Layer 2 of a small transformer language model trained on English Wikipedia (8 layers, counted from 0, width 128). Numbers have three digits each and are written without spaces.
A neuron's activation on a vector x is ReLU(weights . x + bias), where the dot is the dot product.
The model reads these tokens: " the" " Native" " Plant" " Society" " of" " Texas" " for" " his" " red" "isc" "over" "y" " of" " Sal" "via" " pen" "ts" "te" "mon" "oid" "es" "." "\n\n" "=" "=" "History" " and" " tax" "onomy" "=" "=" "\n"

The vector x that enters this layer's MLP at each token. A number n stands for (n - 500) times 0.011.
0 " the": 475483441560468486444558588437445447454514566374529697574601515556458420431362438478476534537388437524574577487441513423454498455663497532486450552452451440480596404675393462594390466399502445504482508453535423603568602498519611534422474472483607607500498451506387470605488494503479528537482411591511457489406554595456436409483396406511461406450370573469540526603276452548513417566478
1 " Native": 395432396553550658453539557494445462406478399415521637502632537475493404375471512464441650508586479687459542444432374553313456445569470394492530696499493407468467302561420483588420444339426298544475562701543490566529568409358609442446422431523502647549404475544431623464485466465412526614582342643394499621445573624459506366627483444485503460488414681526633464652353466473575479499538
2 " Plant": 518499477559511630490660532384471468449503441446506636483511489445542259356561478404481615547514552587502548441468472406432389487499534315510492620466480379544376315570317552625439404332453357592419619814493494571537555384419639533381439388472568602569433419554458571500432517547394522728490317579421440519320558704472529181669496552585500524439439552499617510617381545490519250533568
3 " Society": 434461437560604556482664477380428442509510418441525657533540562489577185489514465451476582501494478619522533400481396403387375492488497357504539657426525378448395400581349545601512405318506271605466662736486525555590601470396603542409520314457550624535436418547401591447433473417470522844451389638472470503390518667476541296617510538537478495434445661463602503577386494455476363580579
4 " of": 567501539561573608468693564484480476435484384416522638521540521490530317475462486490503523488458518585461552410469482471373447494541497539482463518461535406421394372646362486626466442204472324506511538630521493604590571481340603617513446474490499614486472403536346619460451482468498530678485345643409455580425523675466556252569529477584477501432314574465528484536325449448475319510587
5 " Texas": 452564427557565649469723494454450454520482435410484649481609547535578298443403500432474629595513457640496507453468357452369419504513468331461591601453478474495435342568390412642394460216495251538452551781466493571533565399403567486422455369505623578581414443597366649574443487427407522701470408563412465504374531660439567239524509469540518556464516685485616543508365503400549445587673
6 " for": 526479474559553626456735587492479460533526391412546604505507486450534249483479495448521563572454514525508537405493423475433416485586522509499571488448513381474385375679386432639416405218542402481465578701504484592573545454399593557518451490499537570479433388583395622545429465488434528716470427642427424521441521675441572267594519396583452491421396558394564513510398491457412342478609
7 " his": 461404436555559559472654604530505482486536422399565568536482454465501160539391499482513532610428492513541620406512297454310520412560482494454590577474480419509429361539449459594462363221532409517509564686564480577602549546398630481456496381496611651493408437525399640517475471429477530592547362644444512560348450666479526316562459443536528532426328615506569521492304513451513366531653
8 " red": 414524411552606648504536653382559507538546350346520590463534461471466275379450484510509525483523460637460511432446276507387454413540535494526523679522443479427406290562457573569429426356445428504562558867543463542597542531459615518402434328576577585515336445502361625523405489562457524685517369633433497557354441723536475132655471445612452539343359541456498509560428542481492464613563
9 "isc": 495418510556571532420755537527424428500431425456500624497632511471524241387476532468495420581458525610476594441388259449370406429473599432466552592468565395441349362517407506530442443363469348545490587770595443521690510496363663538422458496541567554464537427497472590541455472509393526639503322535449441561417472724541483166598455523572455544368421553534483557570304532575539393640667
10 "over": 517473426556531565459720536538457462540541421445521702473649521455562329423429581495508515517461464578511544334521339358315409448535496337494628636530453447477304412571357468604407469233461262531471572763551446554495574519420643474489407479517534563598441424488478617626428474511465530592510422593383460533406518585540500182606484472553464397361512654505503544521355523440479366609572
11 "y": 531418432554628594456662570506426447475539389482549785597576573515545233490483526441465475532459399570480528434450309391367441439540518349495579606485447454433404328572413581515420400286449367545481591807543497543595504522388574541447440429492563547583487442536450591508456464427482532592523418568416490540480487616475466154618518514584464487323399586539544547497306540496487389558577
12 " of": 590454511555540601453643535513468464433467393458544622523543503513528341462491503450532495453485496578477594429458455486331439509570527532484529501481476413415417303634373500599417438192479339493515589641537490561606557507327600602510471471517508614562471419498368610455447470504511533594474324645411488610486514655471483222580505490593499457407332550471492503537323514488462321528604
13 " Sal": 523468452547528728480646568479427457452441420451511456616558525517514249486417541434469629484520404535463588495447370484514421500500537244474584655508471396465363335486321505634463364348503398480489526900546480567634593437417707450380432405528594637600396418437453571548454489520463521817494302601435451569354482592457550344634438459544563436337410525580573546597197563495537391581617
14 "via": 489431456551557575465731511496446393466549404445536722525544504522589302501461500470508518490472478522499482463533369443443484519538499352507566660524461405461353338560357463580488469295545249509465626887534511548525528538383550490428438337486596580633489331461363550471384462472504527590531413586433513474471472666484576265621546491550511424325434623453587545604306554429471349660679
15 " pen": 418498439550570705477570607433524456436605324426514589547564453431528316391382513463509545562569474568459550434507407369426561538532516395505560608540427461500477268531403620661429352374563349496473608734528523555495485494467639483410476278476569615521355426563449626545381541516452521740486372615410513596380424651468566196622493460523457519316355474471599564581241569443452364637628
16 "ts": 540447425543585628427776595578530429444521398440514777638603496507582209460429567479442509467512440560470614455499365456335420474538559315495598600515543394465386427515373500578470429308467351530494505770551494566601600458492660538380435407474567543486399416524429532486385479440458528677422443524395470534429474637480515223575465469564500514304410556515572569574310580477487451474528
17 "te": 581435425548603559448783602473437453440527400454504697590590498472557282504433515476509568476529471560455503485476278364433433537508537310472656625484478370480402433531337535594485490288503363476530503804520474581509535499429604590418542476476512554532413371549431556468402474435480531667471334602449474504451495608551516170621455464533389521342393593520542566581351592413513334571617
18 "mon": 504444412541598629454725599493522472455484428484481690483534439454582319420427524481453587498451435565474564405524262432376365536490501349481682679519473433421360414538336474605495396314446247542445499880536502580477623497463507528387400446471561569554433421496447552492401462518559528683464392546427491597473523683549474178697470452551472458453426565463609546616317548499508364581709
19 "oid": 575498423540651566461704572505450483431458408430463624512657448463501297476482502488487626547445456605520572461514369374325363469491501334527611612473401472545303432563372529606420353336463209578438481778527479562518554525397595570469373398498549513518489381553471585494410421548464526613493360584455525602489492752519478194707494465568449461433429583436546556545336552505566300525671
20 "es": 510479352546601597443714542487494450441500319455482730582589548560561283545432549490453590499478485519472541397575322413318379441564550360561569561511406438443372445577351478585472400309513280524525508788506521548554579530464635580406474412506545539520416441525454542530420431459493531614441374591444415558522469604446508254600477479590508546381407537473529567514359558506482331494656
21 ".": 537450506539665581450644614455433451443470358491440552536544520501599342567454489484478661517462408621505585465494271399420340486540517390491513672510423502418367455661410539589475474324496463497453547606521500554572591470441638546478486449492642514566409419552305621496394442473412532611519373520443440613423470646461451206569408439544528470422398530443560542527385519502457345509702
22 "\n\n": 501432476532585508449525536523459458456496274509518572559543515526525396403438478518492594544427443585539585471478401393415372465599493480473566662561364419492368376595399508691473494323506467468452528579522497522531535420435638544503481440504629658511409351513319567500453490472453538556512485596432404556309534609454523312546410483569507494449392524465593530612361539518449431536670
23 "=": 530451507533610539445553618548412454480517322471456557609473495557465362377480515528496530509450428532597519444472396431359348493532530396496494614548433376470375362581403503621482500284521464523479586527536474534588534411455648489479529480449614656550391331505369513514398498520423539618514422646441326564457503614473499355580432531550459517428364559488567527590387505488494385561736
24 "=": 531430500533618532447552639543401444473510329476451566586473500538445394379467514533499520499457436528594510457478389454375348496541519398494527593547455372484378381571416510611483489260523461531482585572528468532591554411466645499478513486442642662570394362505376525502387504517422539610511415640441331577447483621468495375561428516548462528399376576486561527574378507492484360556716
25 "History": 422421445527603507402656525506453448462500422520520631532535579523466378447524502503481524465499514670530533402454456443410296478599509329439559672481492424517327374536415512657486497353482490521397473766499465537603544287435641434384433474452612668626321450479520565526378539552421530674482415677435372515365464592504565392509480513556470524481441639547574518588382536546494295524598
26 " and": 526415471529632509428582551484434448460517393459484622535544562610471250425410519508522447538425497545434539456431370448470472563578431500479619677443453468511421530648439555603506460261475439474460630677535519537533559414416618520490451465501591696607379360503318639487349512519438535538543432511426406516386493624481504382515466412476496502449416621470571491528400498427503358578618
27 " tax": 478464463530584668453591582481507452425456311530422628541507534407490375282415519525520579590447510548496505463438424514300497534537447333492552603464448418440376420587410550613519449377502356567482656783481492535597530428432667520408422332510540633583341410516482521512418445512444526751531415618511399518372517674488510015450408487610503561436395574499614486567426543536521312562684
28 "onomy": 471439452531676599444617587506404440436537384515474657524635534482461280400424499531526526547449481606499524402475499358365373545489510335486610722484433410492267382545381566527575470298496353594437521753531474546581523496434602470434431375485585630590475368461516574507374490463477531722563353615486395476459495641533504280535468497541440528412465609443604515545372483517495322557650
29 "=": 547456474524675563458589635543426448481507353470451552600540542535479381428454512528518561492456434550578523444515394415415387506496496422492528547532487396438378381577364493614489447227508408567486544582523456538573559438486618521468535452454671648553412367500401493495384494531417539656518392632423362557472481655452524290565443525537455554376372564510508530563374475486459335502689
30 "=": 543435477524666552458578650540416442473500352475444561577526533522458414419449512532518546482463442545580513455509388442418378509512495417490553542534495386463380394566385502607487450215516419564488548609519457533581573431491621525471518464450682656575409393501402507486377502529415539637516390630427363572458466654452516326549437513539460555359382576503515531551369485489459324509681
31 "\n": 500419467518617514460543605519414440459494296434513565541539554480499419441414495533513571500435442594489574501468412386408391491611421473470662651547404407512373476574426501618516468304502466524463516600499490502593555435456623543502453452521659672546419375507360640462448511484446539629501477539451392546278518611460487254528444466538521524431425588450516534584312548506417432543621

Each question shows the input weights of one neuron of the MLP. A number n stands for (n - 500) times 0.0086.

n30 (bias -0.051): 562483537428504575416370444552572506491446487552497487527540422565479540478474426485449443529484496500530426451541503509597504448524511507485439573550393473511516519511482578494560469462554453459531534453485475516427561504497507375515455396549507497532471535608483435490574520419522469414506595523481473441489606435498486494598509499488465474532439493428539567529523429517520463549497
Its two highest activations, in order, are on tokens 22 "\n\n", 0 " the"

n148 (bias -0.116): 453517457549486470540511442529545557517514487509498509555459531539509510536497509508496376544479523533338429706493480451546470557443491427450595498461486546438614482475472476491497531472548487486452479408491611511521503467540566435465463502485465512482459497502414474480475544451448597438458452561535529550519420563626515646455529437522629651524464434470485465539463418486464468562460
It fires most on token 26 " and"

n492 (bias -0.042): 537486512540556470532499472417549587527523563494416438532416485471417447470504520546565442484548464506454563449502520518416536554474449507570518394474541521506558446535497480507530479576418559555461507461460404481436512504433476535503596487437433523450503467485408385550515448574476557436582475596436430551590413456556571529503400569471553550450504475480555530487439471483497515477504
Its two highest activations, in order, are on tokens 23 "=", 29 "="

n116 (bias -0.132): 553520354579513423487437507562514536649544590583468426508514396529459438490599511498496437471519485445554452483439640454425508572407496425523397513505498436437534385487428449533533514648427516603593507401536571583517465509497518398596525485474469547459491479558459465493548573605466530519528420567511445491574527442520391511510512447547538517458544478478496532488495491436509635465570
It fires most on token 23 "="

n430 (bias -0.115): 493395499441463578518469487537536505434367464587502474557524574608534651559506503483529514481533521521506506513565486502547475433503481512530435526493488523458397568472503475487465462483509571483494467410509471494463518547571486503520571463504491495487673496606472592480460464616535463551502527464473569503442561515533469489569468513474367533391522518517532539563490558510449537465477
On which token does it fire most, and how strongly? 21 ".", at about 0.37

n204 (bias -0.085): 397573573486464533536524518415551617461521493533439491475455443468532497593492506442541461593568470405477561449488541530532530447499462543516430427524506487500516489526475559576499476482476459522507475455450595492496507506541557460529556407545544519447451494497442509551474439458439541534559561489529577481484460554510580504464540482566436399493560480412565423470499481509555554507539
On which three tokens does it fire most, strongest first? 15 " pen", 6 " for", 7 " his"

n491 (bias -0.137): 459545597534544526440418540514525494495470540529505510546521500579502524490468476525573449574457529470445410515582543562553520511491551477574528528446506467529531539559541612519610465512587460470446550428447468487488527523459513377469525531551468456549456555558535539515467419513452393485491542518552544559436559430543454475547418428551406568527605547444500559485419416561556513526594
Its two highest activations, in order, are on tokens 27 " tax", 26 " and"

n159 (bias -0.106): 529538515454544503477610367541480579509495481539508461508477466570482524433546498482488527514494588529558587441527592620491520451535582566436363535491428532505456444450491459510468502456497553435487471359464507563526529477455507596645483458409530426472549502487516528505500510513590399454467530555424540540442436567528545534500519553527478497487524478524571493546515397503506532428559
On which three tokens does it fire most, strongest first? 4 " of", 12 " of", 22 "\n\n"

n288 (bias -0.152): 603435490509500482575423515554552521476433485522574568522514577547543477438532451489597493481433440517463389488498497483476541488484563571408447495544468609491537436539541661505542464453553498358410503471523581396403533437488467521554439587429558514476566459511472426472600551510556594460442493468520460542663529594421481520487512581410431461468486469681500480500488573515469497575474
On which token does it fire most, and how strongly? 11 "y", at about 1.6

n320 (bias -0.191): 471537493510542450507478447457517446466523613576468514514514532466494441523507439572391476493560472403564519488599560437521460458430503471539480459448477503583506503527483524524560464481500476550506386518445571485568531489528493588461496482472433468396562634560480531458455487463514542539513586528497579475563512548543484495527497431510531511460544553505500440563503423463538492490430
Its two highest activations, in order, are on tokens 3 " Society", 19 "oid"

n433 (bias -0.140): 469448453540490498571454543463453586486466547521561507521512577591563503477509492405617497591552429455448406470555536466528466523543521442579531473463439484522489594469550469487497506509435630422477580512563534523450452496491480488475492451542477382595479585520558449408558472437399556427417589512513474506589488516543459428499483499528474482411466533461497555499574514486456479522539
It fires most on token 11 "y"

n222 (bias -0.193): 483431467424444513422503563483670520594464490410531602444607479483525478530434467410451600488603549481535487531598585575536434463564519483555454548572597459496434517492479529458507405486553466511521502523516526434546534602584545457509532526512432473542516624471615417468545437430495489497566507451489369540642469540309533475464514517505525640542548496567577480454497476553479553479459
On which three tokens does it fire most, strongest first? 20 "es", 16 "ts", 1 " Native"

n50 (bias -0.155): 376619519505425531464393496569506397416499521485486476454485539494500503565475478582492497491494551481443518558550550481451542558528503594494509504534564441565407467508609615465519515517525454474415496537498514445497527609513535524517482548577490448459443565523500467506520512539444508472471478526382607480511496510481511403491461487460487426508455552499568534400563465566476535501514
It fires most on token 8 " red"

n296 (bias -0.240): 559502418480503460514497490512487489528493499566554537500540487586564518454425460474521512481482396548505423530549470493477481494460508470535527514490450473502452566536516539480515412487593513492516493548401430538446526577485414484574451479419515514563555534595562471429568492419506431393558488487520511471523488457458476434567449617491469514529491531546365488501572546497471478367421
It fires most on token 11 "y"

n441 (bias -0.208): 539497505527561421470558573489533447449465477522480467478378467506520553502447503448443432505505484415544439491498589556495461476452495425438470526483565494541494427447519596577587394462519466541622530372508383419571478469612505445620511561516517541528516528529446403443493507503511519511531637557485406472576470575495390601446502509511479492497458568505489469526491452467472460511545
It fires most on token 24 "="

n46 (bias -0.202): 523445510502538514436435454541419517476539524605584511562515582482502425503427537509271495485495603515484467457646465451455468552522459465601387559412476462528503559505520464489529520473527635504559525443470530493461533596527514510557474505377475429540454580570507475493540509451473465530483557470446473526467445482414510538416611492486591656567465520567527465513407516590497489522486
Its two highest activations, in order, are on tokens 20 "es", 25 "History"

n333 (bias -0.121): 489539465559523481541514597521489460482511523612474468526486451513445569512516389536580415561644614541531422489546557497492451513536472560407531500470551417468454617424556601540482524502513543528456565519472362486528537561556469412480440612513556593560549470436520487523470436451441469451539489597498487470468432520498421482489515531476524530542404530558436439362506457548525502459541
It fires most on token 25 "History"

n12 (bias -0.135): 529588527404454554483531455443534529478469483444563580455551490547467520501483449555486552537474488435545530504532523431504456485479467527523420480424585470508503460545582510546431542568510477486507512519509610488466499569471457522521426583432389542484543474503476558503409425409496533553600507500458554449570593516492492492466478527510500513524521488617565559483518429489601567389505
On which three tokens does it fire most, strongest first? 4 " of", 1 " Native", 5 " Texas"

n438 (bias -0.143): 544472506536539482498513397549488433438476550452514487530526437417430553499468532509535420495641535505443514563541553419527538475418533474559483521496520546441580483402454522538477515556569520510486500502497516477522496617512549550638542530471508602535500459569421558494574430490444510471551508491590475559521477444505391554527602485460557547428438485556464448604440465496584444589473
It fires most on token 15 " pen"

n1 (bias -0.033): 492499501443507504496545427550428560533508515403509525492464418558529476488513535497570538449523523434491476463449506552501556452521525489552518515425499511477491432524551563451522515506469540482505494491469568529491524482429537525517413478310469475422462513487474507541549501476504445500512494486556517519469505439450548555534543489514422462574495487564512382523487447501460523473527
Its two highest activations, in order, are on tokens 1 " Native", 4 " of"

n205 (bias -0.240): 514569449513414490551444398472460397564390507487520399477462525558461493512529470433514523430563452473581496463461547513518553518489479469412489510520542484612527441429607474535476475500483494550474518585507488551523496458563427532490506474540523548465553472520519470450535512457510429582463464443530496467453504507525542522522631474517534482484586532568546436448490417463517529480464
On which token does it fire most, and how strongly? 13 " Sal", at about 2.3

n342 (bias -0.152): 398473494503561515485529482418485438466471524507600478432534479489507524402446453499471484490527490476512490562459512533421506487509432416552482525497509504500552602514500491465516451449507487431518501442447499520529496522451441563480586471572493474443497547517553453504445510467593473447541507485562428456506497506524542467538511478530435544450535462454564472471516343525439394433365
On which token does it fire most, and how strongly? 0 " the", at about 1.3

n304 (bias -0.226): 550613537515503484457430422500492423545527547427457475500418594539486460478377515633418566444588498523513471453567462528460520402538495505566598517543559543532489476475446536499547540491502508536509329509449461507380539468517543519419502560485457452459581503539540417467457444490450443463544514502536540468482527553505557500469498474508447511505482434499379516486443545398448468431541
It fires most on token 20 "es"

n486 (bias -0.090): 399517567562449487521491460559577464503443481529452516444576521464569582514503427520496532473517525479530454583499479522501465513534531505438509518528450455522482558460443516453417525422450532450495534432536504489564560475577532480499534567500569497576518512501485501400497433463468400476495525509487508450561516544479438537510512551567509565519440548527545424444487464530421499567489
On which token does it fire most, and how strongly? 24 "=", at about 1.3

n470 (bias -0.087): 489609495417492569545465481439627439571524466491540532440480474542461543531524395515574457445417536508437433508508510474543518490488397556605469544498513425497385502561549460480424598563523462423482396436534524540503533498440580515629459605419454561494482484435470440472497556449443602461462482560521533402478527532507584469546517414609495514541489508548542627444594537555497521536434
It fires most on token 4 " of"

n257 (bias -0.068): 541503477473393508456491499482636609501510556578466503492524506441558510456487524482497379520517499618485525574540469497482470463451480500497529451614469472490507556377520599484512497544559476578491513449504458524476505510537516501501512452521497545534544480443547529576478442530480529505531486541523430544557434522404488518499398463490497553512399479548475550510454574580398500499427
Its two highest activations, in order, are on tokens 15 " pen", 9 "isc"

n112 (bias -0.093): 539502444605473474480417516500487492565442546564537429527448466554495489452517450620434500440445506477557527573525602452509459595556478463442539489394546496532537456403545466499454478480483554494480494559373503495463501514490553479470487430490536489582532512510501549372463528539473419523532548471526515523500624507477472499480472530431595558498547533554447483448475510556474506578485
It fires most on token 25 "History"

n203 (bias -0.134): 454512530588504550561453559514505580429480464551412557465497436466432489509457516505527537663517450485487461480424600454494553497533446567460450461427494465469486534460596438537481544504498473446369486541476579492418471465620485506500533512489473592452355534455535497436495508435465600451510509519483446477531555532520544536412403529412475558474442527449502471486526544562568480403488
It fires most on token 27 " tax"

n91 (bias -0.107): 551543502581545332649496478494566519559307475519587496565598571624460450443514407572567559427544486526413548508687494459456426583394545488623532477506399508473664461541464557358482478614649478489433434554454498459432562490482379578541533519448508508472470450479529415518465407529539581412451429416521504597523468474422531495486545435595653459506546392577488523533476575472462473543511
Its two highest activations, in order, are on tokens 20 "es", 19 "oid"

n336 (bias -0.148): 422571466419533526553503497478490520400468427490473484426438487459589454520526497493544459561552503567463542476475561401495482525482383514613358421557472367554455570519516517464459461480506477451503484416497539564527569482544415620608540601476539517423466456459572517507475564431483501499493457539543580518517481560418532538354592487579539420532473510498421525437438461509537532467547
It fires most on token 4 " of"

n18 (bias -0.165): 477558480474501505463525424459482541534522515475566474476532517494555493536584553456508571443590539472584495469458498573485490520459518603574475516502479556532465497573496521461519467511539467486426491552554501453457515502477516504466582497513546541500529566506543521457471527495585429514455529504425519442565451529464510481488489483525498517455561432480483508507475500482465484453479
On which three tokens does it fire most, strongest first? 3 " Society", 20 "es", 6 " for"

n400 (bias -0.194): 465422542534457548556459505528475515455536571594513483524440413510555402562463539449485414472525458530648502401604477534490562493543504505504372642468379489541455510428495446441441456496537688518477340488509560468483541557525498403522486540585498516600420617541533500489540536518601477434412591530485522465465493355422546468462470445557461569511444491507509436457471433500484393464535
Its two highest activations, in order, are on tokens 7 " his", 25 "History"

n175 (bias -0.215): 495472612539454590425540475518419647539543542530486428438505466431483478445498461531525467431538453535525580545514511509593549409451451467475546460427520519465450476502462527509512512462480592375503464527475471508484543533518556543566481521483460492518627489502630502505534508562486524495429481486502419539449453442551360491482452545480494512505464340484491376510484565499541488580474
Its two highest activations, in order, are on tokens 13 " Sal", 9 "isc"

n183 (bias -0.192): 482463518517515365498543522526490485548492464498502477560558532512568573319486533481498435561490502506515472453634528479508667612556489634543539566477388504558506540498424502468686477737473579608512490525519517476424536474677510565508490529490626365567704484456430302535481387596428492535582490553458449573573490522489538471310464474421523480530532500484418531550496443508432502490580
On which token does it fire most, and how strongly? 0 " the", at about 0.19

n196 (bias -0.142): 475585535425445539520435496420507463488553466387465481451457525452505446549468469474575498506429523466537543512532530630516505491527422538557470543412548486542485536583499583518534433507587493427513450491500511500486481493547487500486423503494569488460474449539593525592488460473453501500498514500457719478509481491489541453483411568506485535497497555484480488386574495557404486482574
It fires most on token 6 " for"

n352 (bias -0.075): 503412461539468466404492439576588438511492575538440513522523512438493514461493454553503563509474492538442457528531532451444460531534552549618522504467412529647424479528484468504521482465547501608516509477556426471514588487520471492522528490505499538519519551499472519388517506509543489451467552513559486485569532448482427506545613527526455475500508476491428468499489534499460458462430
It fires most on token 19 "oid"

n511 (bias -0.191): 583517476618419540573466405558537468490494607562502531458543527552531525512476451559476563401475503497493482606541520508594497420482495523574537410465405474538503506517535445474461564516505521503473579530480495425418550498516442401485500433513565575590528468373449465418462451595510519470537539421566422487588527539343467465460588462448463528473500514521430537548481564470522466589517
On which token does it fire most, and how strongly? 14 "via", at about 4.2

n432 (bias -0.209): 449439568504614591636541576476532429534449513418486423504472525476539521525443506504511539488540560619345500496595480597445480490470549563382514617509414424600459537416474467489492510516450514372413369394390555662500437585462425667465467597488594434571480667422494464518492543426455531428433500544581590459506423520552512549481506325577526527540532492456494419486555300523520455549521
It fires most on token 21 "."

n415 (bias -0.279): 524578638606579470543427491498412601489409529537540517510548507481416452414467563480380450585546559397418502498498540471521621610527494614540459599655493527377484586367509592463568488480502468472404500567487474562473440498542522521468495472517533584516490577459540452511491531523460452568525502552519460464625521495494433512360543536480493609520533526448538492460411491542528515441565
On which three tokens does it fire most, strongest first? 28 "onomy", 27 " tax", 26 " and"

n65 (bias -0.041): 528407444501573467513474528469497449442444497655470405501530436497429520487491506573519433491460569455496466448562497547512476581450476480497549484499487529496497469510457517534465481539499511533521541478528398554495527478553431479440469491504571473500478575489479624452527538558483496422511468552537485527547469519477551498440483539566442487506489512529444436444421429479584420421441
On which three tokens does it fire most, strongest first? 30 "=", 29 "=", 25 "History"